Layer 4 of a small transformer language model trained on English Wikipedia (11 layers, counted from 0, width 128).
A neuron's activation on a vector x is GELU(weights . x), where the dot is the dot product.

Input weights of the MLP neurons that the questions are about. A number n stands for (n - 128) times 0.006.
n49: 175, 127, 96, 154, 128, 167, 83, 99, 131, 148, 134, 161, 136, 181, 192, 153, 157, 128, 106, 138, 134, 161, 123, 139, 137, 135, 152, 126, 163, 64, 223, 86, 60, 118, 86, 153, 137, 79, 112, 169, 96, 161, 143, 91, 113, 72, 63, 110, 155, 95, 145, 133, 139, 181, 145, 100, 105, 133, 116, 138, 153, 141, 95, 149, 137, 140, 199, 184, 146, 121, 159, 106, 157, 46, 114, 158, 134, 125, 149, 153, 171, 111, 133, 66, 75, 218, 121, 130, 147, 122, 99, 147, 136, 93, 135, 128, 107, 187, 135, 153, 74, 111, 118, 160, 74, 138, 142, 125, 73, 70, 125, 248, 84, 199, 114, 159, 131, 145, 125, 144, 170, 95, 170, 132, 80, 118, 131, 118
n87: 31, 168, 50, 114, 159, 139, 177, 128, 115, 185, 167, 124, 145, 107, 110, 170, 109, 191, 91, 84, 101, 119, 166, 129, 142, 115, 95, 139, 94, 148, 130, 83, 106, 79, 69, 148, 145, 140, 122, 85, 153, 131, 92, 151, 131, 92, 186, 77, 138, 85, 100, 128, 108, 95, 123, 105, 137, 119, 145, 90, 114, 104, 175, 97, 118, 171, 148, 132, 143, 131, 152, 123, 175, 93, 135, 106, 118, 140, 145, 87, 116, 152, 133, 88, 101, 121, 100, 155, 102, 152, 182, 165, 111, 124, 144, 109, 111, 189, 102, 109, 122, 93, 135, 175, 103, 203, 120, 121, 121, 129, 106, 120, 100, 86, 125, 158, 163, 165, 170, 140, 188, 125, 116, 186, 114, 150, 117, 87
n88: 150, 162, 125, 158, 152, 106, 160, 153, 78, 128, 104, 140, 132, 122, 68, 154, 159, 131, 109, 152, 100, 123, 141, 157, 138, 91, 175, 124, 71, 127, 112, 141, 123, 100, 187, 132, 189, 137, 105, 84, 186, 189, 154, 83, 150, 169, 135, 96, 141, 146, 122, 159, 140, 154, 80, 123, 142, 170, 63, 111, 177, 122, 102, 143, 141, 139, 147, 110, 173, 112, 179, 111, 126, 155, 130, 143, 130, 81, 94, 74, 69, 52, 150, 46, 145, 85, 105, 113, 133, 113, 86, 75, 88, 126, 127, 114, 113, 89, 135, 115, 75, 172, 96, 87, 140, 152, 109, 161, 114, 126, 152, 141, 121, 163, 136, 142, 141, 132, 129, 158, 124, 60, 87, 143, 123, 79, 107, 125
n134: 123, 121, 139, 118, 113, 102, 142, 175, 173, 225, 140, 149, 33, 90, 95, 160, 94, 100, 154, 139, 117, 181, 214, 115, 155, 142, 105, 113, 71, 169, 153, 121, 143, 147, 197, 197, 158, 124, 83, 189, 102, 56, 96, 203, 102, 124, 92, 89, 121, 132, 134, 135, 131, 85, 126, 130, 94, 92, 147, 150, 101, 157, 124, 184, 135, 111, 112, 130, 166, 125, 142, 149, 115, 181, 172, 131, 184, 139, 120, 107, 117, 128, 109, 73, 67, 159, 117, 183, 177, 86, 112, 118, 161, 121, 110, 130, 126, 140, 122, 176, 201, 121, 122, 127, 157, 99, 144, 125, 150, 101, 122, 112, 73, 85, 115, 154, 124, 120, 146, 146, 106, 124, 153, 119, 127, 164, 124, 79
n181: 125, 155, 128, 103, 134, 170, 146, 164, 106, 98, 157, 121, 237, 77, 140, 90, 117, 146, 155, 96, 97, 182, 110, 101, 232, 113, 142, 185, 89, 55, 159, 102, 132, 65, 113, 65, 123, 151, 65, 75, 150, 92, 101, 128, 93, 160, 164, 123, 142, 113, 112, 95, 132, 154, 159, 88, 195, 137, 188, 133, 134, 134, 96, 148, 100, 98, 164, 95, 151, 116, 115, 136, 78, 119, 112, 118, 124, 124, 152, 92, 98, 161, 158, 169, 121, 83, 97, 144, 157, 120, 158, 150, 162, 131, 173, 121, 165, 100, 148, 80, 62, 75, 137, 141, 165, 188, 63, 120, 98, 92, 145, 150, 119, 143, 113, 160, 112, 163, 79, 136, 158, 132, 149, 137, 176, 166, 188, 146
n285: 134, 123, 134, 126, 134, 139, 106, 86, 117, 121, 103, 157, 172, 110, 147, 153, 144, 135, 157, 115, 88, 118, 129, 136, 145, 108, 142, 138, 91, 168, 144, 158, 92, 186, 130, 122, 195, 160, 119, 137, 148, 142, 70, 114, 111, 115, 70, 118, 126, 157, 104, 132, 40, 170, 148, 97, 109, 135, 138, 133, 138, 158, 164, 51, 110, 141, 74, 103, 126, 58, 140, 87, 131, 125, 120, 171, 178, 160, 67, 122, 124, 172, 75, 128, 184, 160, 140, 148, 71, 182, 132, 93, 124, 81, 130, 114, 149, 103, 163, 97, 95, 130, 127, 109, 134, 133, 110, 63, 171, 142, 85, 170, 151, 102, 138, 117, 113, 126, 133, 118, 150, 118, 100, 156, 149, 85, 101, 161
n288: 167, 111, 161, 98, 116, 126, 121, 93, 142, 94, 113, 108, 144, 89, 122, 155, 137, 155, 128, 180, 79, 205, 151, 143, 144, 162, 150, 121, 146, 143, 99, 114, 119, 124, 80, 143, 67, 134, 163, 105, 111, 74, 141, 57, 103, 143, 137, 139, 79, 107, 173, 181, 106, 157, 151, 67, 199, 73, 134, 103, 142, 119, 115, 96, 120, 121, 189, 140, 134, 95, 138, 100, 133, 143, 124, 157, 87, 110, 85, 141, 78, 78, 101, 143, 156, 113, 150, 121, 140, 138, 142, 154, 133, 134, 91, 21, 142, 78, 36, 72, 158, 107, 129, 92, 165, 173, 74, 127, 143, 142, 148, 131, 146, 104, 82, 111, 123, 75, 80, 110, 120, 140, 188, 187, 164, 117, 115, 171
n297: 121, 118, 144, 133, 168, 161, 145, 183, 135, 96, 121, 157, 139, 144, 147, 173, 180, 102, 160, 110, 82, 161, 144, 43, 192, 120, 118, 160, 152, 132, 124, 101, 139, 93, 172, 147, 120, 86, 103, 140, 129, 96, 133, 120, 83, 160, 63, 147, 176, 70, 147, 186, 151, 88, 122, 141, 112, 128, 141, 122, 128, 110, 79, 155, 118, 157, 107, 94, 105, 122, 170, 118, 142, 120, 172, 116, 118, 160, 150, 171, 99, 152, 144, 129, 129, 141, 118, 196, 152, 132, 115, 95, 95, 108, 159, 89, 88, 89, 79, 185, 137, 93, 116, 108, 162, 99, 177, 139, 64, 95, 121, 93, 129, 161, 111, 123, 85, 108, 169, 89, 129, 105, 143, 84, 129, 133, 121, 200
n444: 118, 180, 148, 158, 149, 145, 120, 97, 77, 108, 97, 126, 177, 99, 107, 153, 87, 150, 113, 139, 159, 142, 132, 89, 163, 85, 129, 123, 112, 89, 117, 141, 140, 140, 153, 204, 130, 190, 128, 136, 121, 149, 111, 133, 112, 131, 115, 109, 142, 133, 130, 140, 127, 149, 103, 126, 88, 112, 160, 122, 138, 107, 63, 126, 117, 96, 116, 108, 206, 94, 93, 188, 112, 104, 98, 190, 206, 64, 137, 138, 113, 167, 115, 96, 106, 119, 90, 144, 167, 131, 127, 136, 109, 176, 14, 133, 131, 112, 135, 133, 80, 161, 90, 119, 123, 184, 135, 126, 65, 108, 88, 113, 139, 160, 160, 110, 126, 141, 140, 154, 107, 164, 147, 109, 97, 192, 97, 136
n475: 57, 92, 129, 136, 158, 150, 97, 75, 94, 126, 122, 211, 191, 84, 134, 101, 139, 83, 118, 139, 123, 156, 111, 87, 116, 123, 170, 91, 139, 151, 161, 146, 156, 158, 87, 94, 177, 141, 121, 143, 158, 156, 138, 130, 137, 104, 123, 198, 72, 99, 179, 114, 118, 129, 115, 121, 109, 126, 79, 116, 141, 139, 152, 171, 160, 127, 130, 83, 170, 198, 139, 183, 157, 90, 137, 104, 80, 163, 118, 172, 74, 133, 128, 153, 78, 138, 100, 119, 101, 160, 99, 118, 85, 111, 131, 135, 124, 124, 121, 151, 144, 138, 174, 99, 121, 107, 155, 68, 120, 73, 111, 192, 144, 132, 169, 163, 91, 135, 130, 148, 150, 151, 147, 184, 94, 78, 122, 142

Each question shows a token from some text and the vector x that enters the MLP there. A number n stands for (n - 128) times 0.036.

"id": 164, 130, 141, 122, 106, 127, 85, 165, 73, 115, 145, 145, 80, 126, 191, 137, 139, 208, 96, 174, 122, 121, 83, 136, 91, 128, 127, 98, 179, 111, 100, 145, 148, 110, 130, 117, 122, 112, 102, 172, 149, 154, 103, 139, 159, 138, 83, 86, 111, 125, 110, 127, 151, 139, 139, 119, 131, 148, 147, 165, 130, 100, 108, 108, 122, 144, 72, 121, 119, 122, 122, 92, 154, 86, 113, 131, 116, 126, 161, 154, 111, 153, 98, 166, 130, 116, 146, 101, 131, 124, 90, 132, 172, 119, 176, 113, 146, 162, 105, 134, 156, 140, 71, 172, 102, 111, 143, 140, 96, 123, 157, 100, 143, 130, 134, 134, 138, 106, 131, 175, 178, 115, 146, 110, 100, 140, 103, 130
Which of these neurons fires most? n49

"or": 145, 86, 162, 143, 122, 123, 108, 140, 36, 89, 131, 150, 99, 111, 137, 126, 78, 140, 144, 158, 123, 131, 106, 142, 97, 120, 98, 129, 161, 130, 124, 149, 176, 120, 89, 72, 131, 139, 111, 151, 195, 124, 60, 99, 148, 112, 149, 120, 92, 121, 98, 113, 125, 111, 139, 138, 120, 133, 135, 166, 137, 110, 147, 113, 159, 151, 92, 108, 153, 126, 131, 87, 129, 110, 121, 140, 89, 129, 208, 164, 150, 166, 107, 151, 143, 90, 100, 97, 117, 124, 114, 126, 151, 135, 146, 112, 125, 148, 91, 126, 153, 135, 108, 152, 177, 85, 161, 128, 143, 139, 165, 95, 143, 138, 172, 142, 131, 121, 141, 174, 171, 131, 110, 132, 108, 138, 103, 121
Which neuron fires most, and how strongly? n475, at about 2.8

" St": 156, 93, 137, 113, 126, 136, 107, 113, 50, 94, 147, 135, 103, 137, 153, 118, 92, 163, 101, 138, 134, 103, 129, 123, 88, 138, 129, 136, 133, 141, 114, 107, 177, 117, 119, 103, 124, 138, 145, 157, 177, 174, 95, 123, 130, 141, 117, 98, 70, 143, 98, 141, 126, 132, 142, 111, 105, 125, 126, 158, 148, 125, 130, 117, 147, 162, 58, 98, 122, 124, 161, 98, 126, 76, 126, 149, 94, 124, 153, 208, 139, 160, 101, 128, 125, 89, 116, 99, 131, 133, 72, 129, 170, 168, 121, 143, 166, 125, 136, 133, 150, 130, 121, 165, 125, 124, 163, 147, 137, 145, 184, 99, 127, 138, 174, 138, 107, 87, 122, 146, 168, 158, 122, 128, 91, 139, 66, 93
The three highest activations, in order: n475, n444, n285

" d": 139, 96, 134, 133, 98, 131, 123, 147, 91, 106, 162, 133, 69, 116, 177, 106, 112, 191, 91, 146, 132, 130, 114, 147, 104, 137, 137, 124, 152, 137, 95, 118, 147, 134, 118, 95, 142, 119, 114, 151, 166, 148, 71, 91, 157, 151, 116, 138, 102, 162, 115, 136, 150, 139, 135, 112, 103, 119, 141, 155, 118, 98, 122, 127, 152, 160, 91, 119, 104, 110, 147, 83, 123, 85, 129, 164, 105, 129, 152, 196, 144, 180, 79, 164, 111, 75, 125, 96, 143, 125, 96, 155, 174, 138, 149, 132, 182, 130, 116, 109, 161, 134, 115, 159, 139, 103, 125, 132, 138, 142, 193, 108, 137, 131, 105, 122, 136, 90, 119, 156, 163, 126, 133, 120, 115, 109, 72, 105
Which of these neurons fires most? n288

"ec": 148, 104, 149, 130, 113, 122, 119, 129, 47, 105, 164, 108, 88, 124, 173, 129, 119, 149, 91, 177, 129, 103, 137, 127, 111, 143, 122, 138, 157, 124, 119, 137, 161, 136, 149, 131, 120, 99, 111, 161, 148, 162, 88, 129, 150, 143, 124, 118, 111, 127, 93, 152, 127, 124, 129, 120, 99, 146, 108, 149, 138, 151, 95, 135, 137, 160, 92, 105, 158, 119, 133, 71, 127, 108, 126, 138, 107, 150, 169, 180, 139, 126, 79, 127, 130, 68, 130, 95, 161, 95, 121, 137, 183, 140, 190, 143, 163, 146, 97, 147, 129, 102, 67, 154, 156, 111, 174, 169, 128, 113, 200, 121, 140, 128, 108, 105, 117, 112, 92, 136, 144, 144, 123, 130, 151, 119, 67, 79
The three highest activations, in order: n297, n88, n49

"ow": 170, 107, 138, 130, 124, 115, 141, 148, 17, 124, 155, 135, 106, 124, 174, 147, 89, 176, 136, 149, 129, 95, 77, 111, 90, 140, 140, 136, 130, 130, 125, 122, 192, 113, 108, 81, 108, 107, 151, 140, 159, 149, 81, 109, 129, 152, 105, 102, 131, 131, 69, 131, 126, 101, 162, 120, 134, 142, 148, 166, 138, 108, 94, 134, 132, 131, 62, 93, 115, 125, 128, 81, 147, 92, 150, 128, 103, 132, 212, 157, 131, 171, 90, 132, 144, 79, 136, 106, 131, 95, 105, 122, 187, 145, 159, 128, 134, 138, 87, 132, 132, 132, 106, 138, 148, 126, 133, 143, 125, 130, 163, 83, 142, 146, 127, 116, 130, 132, 129, 154, 195, 130, 118, 117, 134, 170, 131, 108
Which two neurons fire most, strongest first? n181, n297

" D": 147, 108, 141, 116, 127, 127, 132, 130, 66, 102, 152, 118, 81, 121, 176, 113, 93, 181, 114, 135, 140, 123, 123, 148, 104, 132, 125, 120, 127, 155, 94, 115, 165, 129, 131, 105, 121, 127, 137, 131, 172, 155, 81, 90, 134, 148, 117, 121, 83, 152, 80, 143, 135, 141, 141, 107, 101, 125, 130, 157, 134, 116, 133, 123, 162, 162, 77, 107, 109, 105, 150, 89, 143, 82, 129, 140, 98, 124, 149, 198, 141, 177, 104, 151, 125, 95, 118, 97, 146, 110, 84, 163, 184, 133, 142, 137, 184, 125, 114, 107, 145, 122, 110, 172, 140, 116, 148, 136, 129, 167, 184, 86, 110, 122, 136, 126, 133, 103, 123, 166, 180, 140, 130, 132, 97, 112, 80, 97
Which two neurons fire most, strongest first? n285, n288

" Ro": 167, 104, 122, 125, 123, 133, 119, 126, 70, 97, 129, 137, 92, 146, 147, 105, 87, 172, 140, 134, 123, 114, 116, 149, 86, 135, 108, 141, 142, 151, 122, 114, 204, 123, 105, 100, 126, 142, 138, 162, 162, 157, 83, 137, 160, 134, 106, 71, 65, 127, 109, 152, 130, 120, 163, 114, 121, 116, 139, 152, 134, 132, 114, 111, 152, 143, 95, 90, 142, 136, 156, 84, 115, 110, 124, 143, 90, 115, 161, 198, 118, 143, 116, 115, 142, 98, 113, 82, 134, 120, 68, 130, 186, 183, 150, 129, 132, 132, 125, 131, 151, 129, 132, 133, 133, 105, 157, 136, 149, 144, 195, 83, 126, 159, 138, 107, 130, 103, 130, 161, 159, 130, 122, 145, 93, 122, 69, 124
Which neuron fires most, and how strongly? n475, at about 0.031

" 199": 167, 112, 159, 119, 91, 128, 162, 105, 71, 83, 132, 149, 93, 84, 162, 117, 83, 163, 120, 139, 125, 110, 109, 170, 101, 118, 135, 125, 160, 128, 110, 129, 198, 134, 116, 104, 128, 132, 131, 138, 191, 159, 81, 140, 176, 178, 88, 95, 76, 122, 104, 103, 151, 134, 138, 123, 116, 115, 159, 146, 151, 137, 123, 136, 172, 167, 65, 120, 120, 115, 118, 90, 116, 97, 125, 140, 125, 144, 171, 164, 121, 162, 88, 141, 139, 88, 126, 111, 154, 125, 116, 96, 163, 132, 130, 128, 122, 148, 116, 106, 142, 125, 100, 168, 125, 108, 153, 161, 129, 102, 194, 115, 145, 136, 135, 127, 128, 129, 87, 156, 163, 131, 102, 162, 92, 140, 68, 121
The three highest activations, in order: n285, n444, n475

" used": 141, 106, 144, 128, 107, 114, 119, 132, 67, 105, 145, 135, 73, 138, 172, 117, 111, 158, 110, 106, 123, 132, 91, 150, 62, 110, 137, 138, 166, 132, 108, 117, 191, 119, 111, 112, 141, 136, 104, 186, 166, 163, 106, 130, 144, 139, 117, 108, 113, 130, 130, 114, 128, 148, 105, 139, 117, 122, 158, 143, 118, 98, 123, 118, 155, 172, 99, 124, 106, 114, 119, 75, 124, 101, 149, 125, 89, 119, 138, 179, 132, 183, 78, 148, 125, 91, 139, 121, 133, 128, 81, 138, 207, 154, 109, 129, 122, 149, 115, 136, 141, 138, 98, 195, 119, 121, 150, 183, 149, 104, 140, 123, 157, 113, 131, 123, 118, 99, 126, 161, 186, 103, 132, 119, 135, 134, 104, 126
Which of these neurons fires most? n49

" ent": 160, 96, 127, 138, 103, 125, 123, 157, 79, 110, 157, 156, 93, 132, 170, 110, 86, 185, 119, 143, 115, 126, 94, 133, 106, 138, 131, 131, 165, 134, 105, 135, 200, 112, 132, 125, 146, 164, 142, 131, 196, 187, 106, 109, 131, 149, 109, 111, 127, 168, 102, 116, 160, 122, 130, 101, 128, 113, 111, 135, 127, 93, 105, 139, 182, 157, 38, 84, 93, 99, 139, 78, 128, 112, 112, 138, 116, 144, 184, 157, 102, 173, 129, 125, 130, 86, 116, 115, 135, 133, 113, 117, 160, 155, 141, 132, 139, 134, 108, 100, 149, 123, 121, 184, 118, 121, 129, 166, 120, 123, 154, 122, 135, 96, 127, 115, 141, 109, 130, 176, 151, 121, 127, 122, 126, 105, 78, 104
Which of these neurons fires most? n88

" Z": 156, 91, 108, 142, 114, 93, 121, 135, 64, 86, 134, 107, 88, 139, 162, 116, 88, 191, 107, 137, 139, 113, 128, 131, 111, 143, 140, 115, 155, 136, 114, 123, 151, 119, 120, 75, 128, 131, 145, 167, 188, 192, 93, 99, 164, 150, 128, 105, 62, 157, 89, 137, 140, 116, 113, 124, 117, 114, 125, 144, 130, 137, 135, 146, 174, 153, 102, 134, 113, 121, 131, 97, 127, 95, 134, 152, 109, 136, 147, 178, 129, 188, 117, 140, 116, 80, 93, 92, 157, 99, 96, 142, 177, 147, 162, 109, 177, 133, 127, 125, 125, 128, 132, 140, 137, 138, 136, 137, 135, 157, 158, 96, 111, 154, 179, 109, 133, 88, 116, 122, 164, 131, 129, 151, 106, 122, 72, 102
Which neuron fires most, and how strongly? n88, at about 0.082

"d": 122, 98, 129, 123, 137, 97, 134, 152, 82, 109, 151, 118, 130, 126, 157, 119, 85, 194, 106, 161, 149, 91, 102, 143, 129, 118, 132, 103, 132, 140, 121, 121, 170, 126, 112, 107, 121, 96, 130, 126, 173, 167, 79, 98, 160, 152, 111, 121, 97, 130, 44, 141, 142, 120, 130, 95, 118, 164, 131, 143, 124, 91, 137, 116, 169, 170, 110, 103, 109, 121, 134, 102, 131, 99, 127, 124, 123, 146, 186, 170, 129, 158, 89, 144, 143, 103, 113, 106, 140, 122, 96, 112, 184, 153, 155, 125, 168, 151, 118, 120, 158, 146, 105, 167, 123, 144, 140, 152, 146, 139, 166, 73, 109, 117, 141, 141, 123, 113, 115, 148, 199, 113, 138, 111, 92, 140, 112, 67
Which neuron fires most, and how strongly? n87, at about 2.9

" ab": 165, 110, 121, 130, 125, 124, 133, 149, 49, 100, 158, 134, 80, 111, 152, 112, 82, 157, 119, 191, 114, 114, 122, 129, 103, 113, 130, 148, 155, 142, 103, 113, 177, 116, 117, 83, 140, 103, 111, 183, 139, 168, 104, 120, 168, 163, 77, 112, 116, 147, 116, 126, 141, 148, 139, 128, 119, 107, 113, 144, 126, 100, 96, 116, 143, 164, 132, 94, 103, 119, 120, 95, 115, 129, 128, 139, 104, 134, 153, 177, 131, 148, 120, 149, 111, 65, 116, 108, 169, 113, 101, 136, 198, 151, 171, 102, 150, 147, 121, 141, 113, 129, 88, 165, 172, 108, 107, 163, 160, 123, 145, 113, 153, 115, 131, 103, 149, 83, 149, 152, 171, 118, 130, 121, 127, 157, 107, 120
Which of these neurons fires most? n288